Layer 2 of a small transformer language model trained on English Wikipedia (12 layers, counted from 0, width 96).
Take only the direct path to the model's output, skipping the later layers: a vector added to the residual stream pushes a token's score in proportion to its dot product with that token's output vector.

Output vectors of the tokens that the questions are about. A number n stands for (n - 500) times 0.003.
"ately": 435 405 573 553 725 710 788 251 388 325 704 716 357 366 541 547 236 449 588 417 374 698 427 478 338 377 505 306 442 554 484 99 518 680 384 597 389 493 472 773 403 207 571 381 261 753 416 563 482 445 460 615 446 309 581 570 551 591 428 502 393 438 311 695 224 535 417 814 275 896 255 437 671 380 795 511 698 980 636 614 359 705 748 582 297 510 259 493 113 762 587 510 394 391 651 667
"if": 554 567 471 323 577 576 566 336 430 322 543 692 504 467 539 521 251 330 557 429 494 558 572 471 488 472 447 640 458 609 507 493 428 499 590 627 532 626 657 516 387 445 493 655 605 323 443 571 514 397 476 517 517 435 718 521 356 540 584 345 594 403 319 492 454 513 600 518 382 538 434 610 593 498 446 329 694 476 441 582 419 669 607 559 467 366 408 539 411 673 289 668 494 560 396 480
"===": 628 592 357 478 511 597 648 717 432 211 460 583 612 516 726 510 417 266 668 543 375 657 294 685 363 546 559 425 334 439 393 490 585 396 468 531 369 537 354 563 410 241 485 402 407 628 326 612 274 670 515 695 215 456 599 628 547 711 688 626 628 771 425 362 453 715 500 568 363 504 538 415 443 405 593 602 432 589 589 403 344 415 729 541 365 670 388 557 323 324 646 317 556 487 613 453
"roy": 538 323 562 349 565 571 502 531 593 278 498 727 466 314 492 416 510 492 524 342 359 637 527 446 477 549 690 376 260 409 636 556 314 465 335 581 569 441 364 576 480 554 502 377 487 616 426 537 387 705 262 578 478 502 733 505 441 372 351 614 504 621 595 582 391 382 418 506 163 823 515 627 623 350 802 381 632 670 657 375 426 624 532 651 451 595 329 595 361 468 576 417 328 689 801 477
"ler": 541 266 430 346 538 598 562 570 434 463 538 712 315 298 361 376 379 465 769 380 428 659 525 176 474 724 634 606 415 533 503 428 513 572 577 503 442 536 566 703 490 474 417 271 251 375 321 430 398 683 349 539 279 571 628 403 720 316 701 595 566 571 534 688 313 492 624 566 303 486 513 740 436 591 698 361 634 499 385 355 529 606 615 529 372 665 356 678 552 534 586 476 333 416 600 729
"ate": 446 386 443 524 522 579 403 416 416 401 606 661 417 576 493 439 257 411 472 331 577 620 331 665 428 315 338 424 607 602 567 383 550 590 536 565 424 620 629 525 517 355 538 368 403 542 448 458 552 427 481 438 529 411 410 608 573 641 395 582 402 459 408 425 472 532 557 703 507 726 377 605 469 485 596 465 705 710 779 533 307 629 652 548 423 402 447 523 220 673 499 507 549 368 525 643
"|---|---|": 631 537 512 187 376 399 513 462 387 285 657 564 272 531 430 362 361 346 854 523 581 492 541 478 475 857 487 460 279 318 653 336 470 480 442 580 292 559 568 716 268 409 430 299 292 446 494 427 490 597 321 677 338 654 653 590 609 171 558 622 497 685 548 450 447 300 361 679 374 646 516 519 471 320 756 287 780 595 592 478 389 590 847 685 407 630 310 483 585 776 649 581 225 550 814 579
"board": 462 653 639 40 392 320 757 390 453 321 477 790 490 176 547 473 310 683 697 500 322 567 449 428 382 565 541 475 489 291 418 214 427 664 704 604 428 489 614 447 340 398 673 293 444 462 365 470 421 621 224 653 296 526 873 762 501 347 472 372 581 644 663 610 631 381 581 757 427 740 621 620 495 339 386 409 706 285 448 372 290 615 581 528 293 715 274 618 487 797 721 451 425 492 812 608
"olic": 563 628 559 266 339 422 446 557 361 404 440 858 462 231 701 228 243 510 698 418 490 630 454 207 383 769 795 393 389 527 609 443 741 587 490 615 370 640 399 632 495 520 426 349 135 502 317 535 445 553 456 678 256 327 576 451 525 429 722 357 559 475 474 644 345 540 372 898 269 570 566 525 661 562 474 510 621 691 681 362 397 732 787 639 282 546 296 374 295 479 701 545 490 255 826 604
" role": 528 305 519 195 306 319 674 387 356 335 574 722 363 340 466 484 453 658 670 571 410 578 507 457 510 476 794 415 362 473 525 264 608 621 655 503 281 432 477 657 442 378 641 620 462 636 330 610 440 473 411 593 414 640 613 676 525 279 595 345 518 638 573 456 352 453 592 714 496 560 607 597 454 415 525 369 596 719 481 341 479 456 731 580 447 498 522 490 382 597 531 494 412 333 570 670

Output weights of attention head 1. The head adds the sum of these rows, row i times number i of z. A number n stands for (n - 500) times 0.00073.
o0: 453 444 659 737 548 463 390 336 419 537 545 559 730 631 444 575 486 494 408 490 539 350 479 590 491 705 392 413 511 380 508 692 446 240 423 490 454 601 521 690 320 574 329 632 612 401 567 375 457 617 324 352 401 776 479 373 495 566 439 686 532 528 592 571 463 518 684 344 389 581 358 776 450 593 577 494 610 643 365 591 419 425 243 474 415 446 363 525 555 504 402 590 265 625 612 567
o1: 547 638 619 504 323 486 424 650 734 708 703 576 569 290 210 465 640 478 430 322 462 497 558 334 356 516 327 541 672 487 381 526 237 311 414 615 491 398 451 540 578 424 399 388 498 481 606 544 505 466 530 543 557 389 533 574 696 342 396 380 413 509 644 421 387 544 486 930 432 309 617 638 532 819 468 538 389 542 429 504 583 375 346 556 582 354 345 429 450 858 853 405 475 468 489 597
o2: 402 384 556 448 545 606 545 526 638 458 523 373 365 547 485 535 530 496 408 509 684 740 592 416 284 387 563 359 354 756 471 503 437 579 505 562 688 443 353 526 614 621 445 601 508 537 572 458 362 372 601 517 494 364 640 415 350 359 475 539 547 550 427 538 483 596 500 576 684 571 288 479 674 383 622 592 623 814 434 463 352 475 538 702 528 174 487 289 579 525 320 335 378 501 461 487
o3: 669 405 603 438 586 582 558 434 504 454 558 439 614 455 643 402 361 571 480 625 540 587 397 701 587 510 733 722 167 239 711 181 590 497 452 169 502 552 565 374 401 376 748 603 475 434 437 460 378 370 372 527 416 889 566 700 509 768 538 514 523 526 163 551 464 738 658 340 286 565 503 364 253 408 439 490 421 342 637 503 385 552 567 570 522 882 529 746 456 162 476 465 546 396 614 394
o4: 296 418 484 403 463 523 455 369 652 592 331 554 577 438 685 583 441 686 579 147 487 601 651 284 200 637 488 553 499 379 629 562 230 484 715 544 614 246 508 285 289 403 769 582 640 496 359 545 575 713 437 340 650 401 876 106 642 364 567 476 694 215 675 477 486 390 393 574 521 514 183 460 712 522 662 495 647 531 665 432 511 558 319 465 600 450 529 509 368 492 932 529 618 412 488 475
o5: 600 650 377 419 194 538 419 864 552 556 349 640 302 389 414 538 491 339 444 743 328 764 457 623 291 252 706 574 442 562 494 303 454 673 745 350 474 542 452 246 693 458 585 487 805 404 540 522 424 423 469 482 564 478 481 632 786 559 620 431 446 451 807 468 417 554 458 717 520 549 645 317 477 398 214 453 465 437 586 543 799 567 452 531 579 235 444 506 394 609 295 364 623 310 498 448
o6: 527 508 706 384 541 416 443 652 620 603 352 408 360 627 411 555 264 597 187 571 553 420 518 705 445 538 469 308 362 750 409 217 531 383 640 210 485 476 306 363 778 573 623 174 532 457 617 159 524 616 615 306 526 570 496 510 664 628 314 332 754 618 391 361 517 396 384 518 552 327 704 513 534 576 390 477 843 577 689 498 389 466 429 839 432 518 434 704 495 426 462 533 576 643 616 590
o7: 652 777 366 718 633 611 531 523 492 527 563 652 334 552 489 287 639 529 531 334 168 703 565 560 654 458 401 154 430 476 289 605 526 334 589 453 465 290 326 407 579 413 605 548 393 357 426 425 567 383 888 603 621 631 298 469 504 450 447 385 599 485 484 323 530 254 565 389 403 548 432 719 758 429 382 601 357 764 557 339 718 487 623 794 479 475 653 445 499 384 495 425 490 462 583 445
o8: 631 737 420 483 313 295 645 540 231 376 440 588 382 498 448 551 559 362 606 753 471 675 464 585 272 463 523 438 602 557 421 565 557 636 660 555 403 427 502 354 397 403 522 567 586 515 212 672 623 486 527 420 537 367 378 625 652 371 548 321 386 373 748 483 574 529 267 564 641 271 483 552 609 334 441 650 504 420 520 540 680 497 740 505 273 505 547 413 823 497 537 315 627 616 358 320
o9: 334 601 410 495 526 619 681 339 366 471 591 611 766 637 513 554 426 429 450 576 446 504 521 575 564 385 565 460 712 475 393 577 741 541 524 433 694 624 409 361 498 560 201 619 518 619 418 507 535 482 412 613 371 386 558 713 415 608 485 654 307 318 485 459 379 474 166 432 535 663 374 294 476 398 432 598 316 701 471 620 396 527 648 202 395 657 489 521 602 627 562 322 492 815 510 403
o10: 477 776 533 612 450 768 391 573 466 412 568 370 409 435 442 301 350 577 529 358 601 261 732 654 645 594 380 305 386 579 298 300 400 342 520 200 533 626 291 348 531 381 737 671 188 887 679 592 472 530 560 450 365 266 504 433 382 578 207 518 329 542 560 535 461 308 629 413 764 168 567 389 644 521 712 777 525 446 655 460 483 495 775 580 404 270 616 578 488 485 896 584 563 468 749 408
o11: 390 483 353 546 250 576 489 391 381 392 484 393 453 287 525 444 553 445 682 571 556 537 611 455 345 376 503 643 416 516 650 508 415 524 515 591 730 703 826 632 420 578 344 582 529 465 658 631 330 523 145 231 474 863 614 276 760 651 401 590 438 546 818 710 563 706 671 416 440 513 455 666 501 301 558 479 504 379 296 345 432 437 539 76 444 540 400 609 415 776 390 715 615 391 407 478
o12: 701 504 362 241 410 468 418 516 513 569 409 547 611 433 693 526 578 557 576 408 542 389 386 459 618 601 504 721 623 444 527 478 490 712 597 403 486 468 546 256 265 415 755 492 566 651 295 467 526 311 605 516 608 287 380 392 570 468 752 421 505 459 542 589 578 440 380 514 637 453 657 215 443 430 130 394 645 302 555 444 629 576 545 492 745 733 651 535 507 362 421 565 728 396 307 603
o13: 276 547 654 710 448 501 456 596 462 650 492 632 484 398 469 466 423 542 565 449 467 299 670 417 397 619 441 414 367 367 682 591 373 449 478 624 424 486 637 573 390 519 603 438 511 536 595 499 448 406 457 327 563 589 558 349 608 346 493 429 607 556 789 443 437 380 680 587 467 466 505 738 498 503 625 499 497 310 517 513 607 425 319 549 519 227 513 468 388 638 489 822 566 199 568 521
o14: 735 362 554 587 620 326 392 353 638 482 583 646 407 573 510 376 422 354 668 380 258 510 579 427 589 455 665 400 272 354 669 471 694 473 704 471 244 573 478 572 608 351 638 401 460 277 374 486 603 404 547 455 452 554 405 560 597 496 579 369 404 429 452 451 641 666 815 366 447 521 595 594 273 766 422 406 340 565 640 424 704 683 564 858 689 462 652 316 264 262 543 452 448 223 545 381
o15: 476 753 579 554 686 556 470 541 504 377 489 368 696 428 429 540 512 493 553 454 471 542 387 639 614 544 330 665 604 424 637 817 532 514 412 606 284 371 409 563 337 379 636 509 434 444 454 525 275 418 452 610 515 501 478 469 295 602 634 316 433 653 314 437 647 525 521 357 668 557 538 414 462 595 365 429 675 422 345 489 587 445 244 627 392 771 416 498 579 411 439 666 398 534 437 465
o16: 564 280 449 245 560 448 371 122 625 568 724 365 530 499 717 444 280 518 503 209 629 452 652 358 545 356 634 402 444 496 430 204 678 441 501 437 798 567 530 587 549 624 524 379 260 582 513 396 609 715 380 435 326 401 486 594 598 506 250 466 562 314 403 590 481 483 513 381 549 474 357 282 491 591 759 463 598 823 774 600 241 683 704 463 501 531 685 661 385 625 821 462 597 551 370 532
o17: 369 794 310 731 420 481 619 791 480 528 656 579 339 575 403 243 550 412 588 588 218 572 567 422 389 361 614 379 501 586 497 298 483 420 658 407 679 563 507 442 508 367 430 584 636 442 551 626 447 164 517 540 504 504 564 464 651 472 441 509 394 517 754 479 371 535 510 515 468 329 731 742 495 291 431 634 281 243 461 431 774 386 678 362 481 728 316 508 515 599 330 641 783 485 719 220
o18: 622 683 507 739 113 372 419 402 439 498 459 629 358 563 346 538 391 253 516 720 352 279 795 877 402 410 320 226 445 599 331 353 605 289 472 632 348 951 235 629 804 442 506 425 512 614 611 440 403 568 357 410 314 585 333 912 593 575 444 423 336 543 667 636 520 715 696 378 545 132 861 274 300 693 540 389 331 599 496 588 656 606 437 637 307 133 613 516 494 631 715 596 339 612 225 763
o19: 576 633 435 553 595 530 604 625 543 556 392 451 484 478 462 494 513 676 493 297 463 304 413 658 677 546 616 334 461 447 442 422 452 469 530 141 481 401 353 426 583 434 668 525 370 651 503 291 542 502 595 505 600 511 442 369 511 699 308 706 510 530 493 529 455 336 591 519 503 430 365 395 491 476 378 635 546 529 631 635 605 476 803 565 540 229 671 433 468 557 384 487 662 512 575 513
o20: 696 494 500 394 331 564 454 366 589 617 623 732 469 578 537 393 536 701 366 532 462 580 378 420 430 374 521 346 281 679 233 293 285 356 509 373 615 657 478 475 518 573 570 695 750 270 306 191 238 677 551 473 541 570 340 402 651 314 635 593 660 627 674 682 513 639 409 278 369 541 538 566 682 371 549 449 655 356 596 477 388 480 688 423 531 612 290 672 720 291 720 485 431 602 620 439
o21: 432 385 783 483 717 599 443 546 577 424 429 311 576 333 495 615 442 337 227 796 630 474 651 563 422 488 365 629 479 602 458 574 646 462 403 418 518 598 424 478 668 737 471 506 377 658 618 491 331 367 493 466 353 588 558 618 491 638 325 529 456 543 436 533 352 442 396 475 475 532 315 384 456 603 506 433 595 666 381 419 190 553 534 542 431 603 496 567 377 729 264 457 350 519 638 646
o22: 899 627 630 429 411 669 323 476 490 473 644 625 526 370 506 471 484 236 404 729 463 481 456 550 609 459 309 419 434 523 260 433 552 351 389 567 475 614 630 636 646 654 504 510 221 449 472 419 553 598 510 494 309 599 252 876 544 360 426 274 378 564 515 509 601 530 453 289 417 476 457 554 548 567 558 630 324 517 565 535 503 531 570 677 406 395 577 598 390 410 624 357 332 497 709 570
o23: 489 400 491 472 362 563 192 756 469 572 552 442 539 743 457 530 496 242 365 651 494 549 741 519 596 578 513 764 727 546 473 192 555 397 482 545 554 585 371 327 557 458 358 368 574 583 760 650 678 178 550 712 361 248 578 724 300 471 668 373 515 423 326 349 400 533 494 682 675 467 866 446 363 468 279 511 326 661 472 553 582 499 45 762 673 639 529 582 485 241 313 384 411 576 441 670
o24: 314 528 280 577 341 558 473 570 577 467 472 309 450 913 495 639 228 398 412 513 435 365 384 767 493 627 392 481 343 507 492 565 605 565 666 516 388 551 703 298 351 458 456 374 861 505 641 435 429 541 554 345 581 757 429 257 629 594 733 550 764 472 391 537 672 209 485 231 658 571 912 652 485 459 440 320 955 354 630 167 423 466 69 422 580 745 239 672 543 339 375 825 556 416 577 374
o25: 473 462 291 596 291 633 451 372 579 746 385 741 495 832 694 649 841 520 363 287 182 639 502 417 526 594 344 497 613 228 409 568 281 293 528 578 578 479 446 449 493 383 503 707 690 123 494 246 618 560 386 496 735 767 786 231 619 459 641 691 559 349 515 595 427 445 545 443 115 721 398 784 599 456 322 556 262 679 423 428 690 388 292 316 631 655 442 408 436 185 563 457 550 731 417 757
o26: 655 185 485 601 692 255 530 304 396 535 85 712 457 577 736 638 307 493 414 600 404 394 292 556 627 647 532 364 539 399 598 719 652 587 713 429 271 511 526 626 670 536 573 366 678 391 403 409 843 975 466 370 524 594 425 458 496 628 617 551 568 270 639 457 547 140 545 349 312 713 323 253 414 620 561 69 503 691 575 552 691 793 345 459 536 279 747 459 92 433 244 509 344 457 644 724
o27: 330 483 526 497 382 295 643 608 148 349 432 646 482 596 433 667 410 570 524 798 634 439 514 856 358 471 659 333 480 401 519 425 582 709 496 378 379 553 353 279 377 558 364 410 646 772 584 595 583 619 693 520 337 622 261 808 503 597 529 671 550 464 444 408 291 356 263 774 491 447 732 435 409 425 435 540 480 248 473 531 341 581 557 440 446 484 358 635 816 776 396 458 485 638 291 236
o28: 487 268 428 455 594 462 673 635 609 404 744 262 540 574 559 410 328 490 408 531 650 662 541 416 163 497 530 476 402 690 568 301 442 400 468 516 881 416 642 402 613 517 327 254 543 422 626 572 533 415 655 503 307 769 635 488 364 522 686 450 628 657 275 531 612 470 231 454 573 270 451 632 555 210 507 292 625 724 378 305 434 449 619 560 677 762 434 535 380 605 314 525 537 763 418 426
o29: 467 506 461 540 460 821 375 356 347 433 541 571 499 550 589 547 549 405 531 550 507 296 621 461 819 481 403 498 413 445 377 656 435 503 375 523 360 758 582 581 634 546 513 637 303 556 635 504 432 614 436 546 475 298 369 318 372 485 567 611 223 561 700 703 554 326 550 319 651 652 492 530 490 490 630 597 295 368 460 447 531 612 718 282 670 181 632 358 465 384 623 536 328 445 663 543
o30: 212 694 510 669 587 488 449 484 275 549 309 508 502 562 655 313 608 531 477 449 421 595 795 722 508 671 499 320 527 396 430 525 518 472 572 306 493 391 119 149 374 433 685 575 669 577 626 684 563 411 574 523 583 409 559 405 538 751 430 537 613 346 483 350 132 395 517 504 598 550 512 506 399 490 434 635 468 625 627 507 647 616 492 545 532 143 780 521 520 457 507 454 504 425 407 814
o31: 297 549 457 635 520 642 480 598 554 487 629 552 525 608 595 513 530 498 426 457 382 530 709 633 213 561 266 358 623 426 361 507 526 239 411 512 659 640 303 326 553 457 428 589 381 479 632 568 461 413 608 500 323 689 688 622 427 578 417 632 337 630 448 575 379 387 358 512 324 132 464 578 644 472 489 595 325 733 376 441 561 371 592 402 433 723 423 463 403 628 826 577 554 889 337 544

Each question shows a token from some text and the vector z that the head gathered there. A number n stands for (n - 500) times 0.0053.

"n": 611 437 490 383 302 276 448 549 410 505 638 554 448 514 420 551 506 409 583 493 361 559 580 620 601 336 428 625 488 646 500 486
Pushed up most: "|---|---|"

" D": 667 451 476 669 531 229 314 518 260 469 460 525 492 497 413 490 673 321 307 537 443 480 531 458 503 547 554 539 507 458 462 449
Which three tokens does it push up most, strongest first? "roy", "ately", "ler"

"ab": 550 347 487 451 285 329 536 446 461 545 425 534 608 478 460 574 491 347 585 375 410 608 579 620 782 347 580 605 562 579 400 383
Which two tokens does it push up most, strongest first? "|---|---|", "if"

" Jo": 676 510 439 470 332 381 376 559 447 465 328 562 419 471 547 542 448 442 564 374 405 549 668 587 521 628 607 451 485 515 450 467
Pushed up most: "ler"

"e": 664 478 488 394 303 308 404 413 460 585 455 677 458 477 325 482 479 447 551 377 482 606 532 531 631 404 403 673 550 550 398 544
Pushed up most: "|---|---|"

" from": 389 436 503 636 459 509 683 393 357 415 527 356 654 402 505 481 801 293 615 611 380 629 643 651 484 295 626 525 559 433 478 380
Pushed up most: "ate"

"el": 622 460 530 330 324 270 484 565 393 528 546 495 418 501 403 550 479 403 535 421 346 624 556 650 689 405 548 589 563 597 499 524
Which of these tokens does it push down most? "board"

"er": 507 439 506 494 268 326 444 464 419 495 624 564 491 463 408 495 643 390 597 517 470 634 700 489 372 227 437 570 470 666 396 428
Which two tokens does it push up most, strongest first? "ately", "|---|---|"

" of": 525 390 440 553 445 358 468 513 383 460 535 456 638 481 504 535 626 313 464 546 394 568 618 544 542 346 631 568 441 544 504 340
Which three tokens does it push up most, strongest first? "ate", "ately", "|---|---|"

" 200": 419 365 544 727 521 507 467 547 410 555 587 354 685 403 429 402 800 374 386 629 462 573 615 634 418 316 545 608 553 443 571 394
Which of these tokens does it push down most? "ler"

" ent": 368 394 475 664 334 611 538 292 506 576 418 575 677 412 413 434 703 462 547 522 454 645 597 541 426 164 488 688 519 380 360 357
Which two tokens does it push up most, strongest first? "board", " role"

" produc": 515 405 524 522 414 344 469 481 431 497 567 551 518 455 402 488 675 352 486 546 480 610 636 425 395 333 490 552 454 602 453 403
Which two tokens does it push up most, strongest first? "ately", "|---|---|"

" a": 339 529 498 519 548 623 445 382 521 403 432 592 643 479 528 252 804 412 526 504 539 547 700 438 251 350 613 504 424 546 419 273
Pushed up most: "olic"

" N": 612 379 555 416 395 313 560 487 401 529 431 518 503 464 354 599 410 436 423 423 412 607 442 647 734 467 493 584 607 490 525 480
Pushed up most: "if"

" 201": 447 362 598 658 389 427 651 487 396 500 503 347 594 375 516 525 748 311 424 587 390 666 575 600 519 316 490 538 525 401 512 369
Which of these tokens does it push down most? "ler"

" Bra": 710 394 517 488 442 383 511 662 392 396 405 509 412 514 445 502 579 416 529 453 621 428 647 542 676 603 644 482 582 451 502 461
Which three tokens does it push up most, strongest first? "roy", "ler", "|---|---|"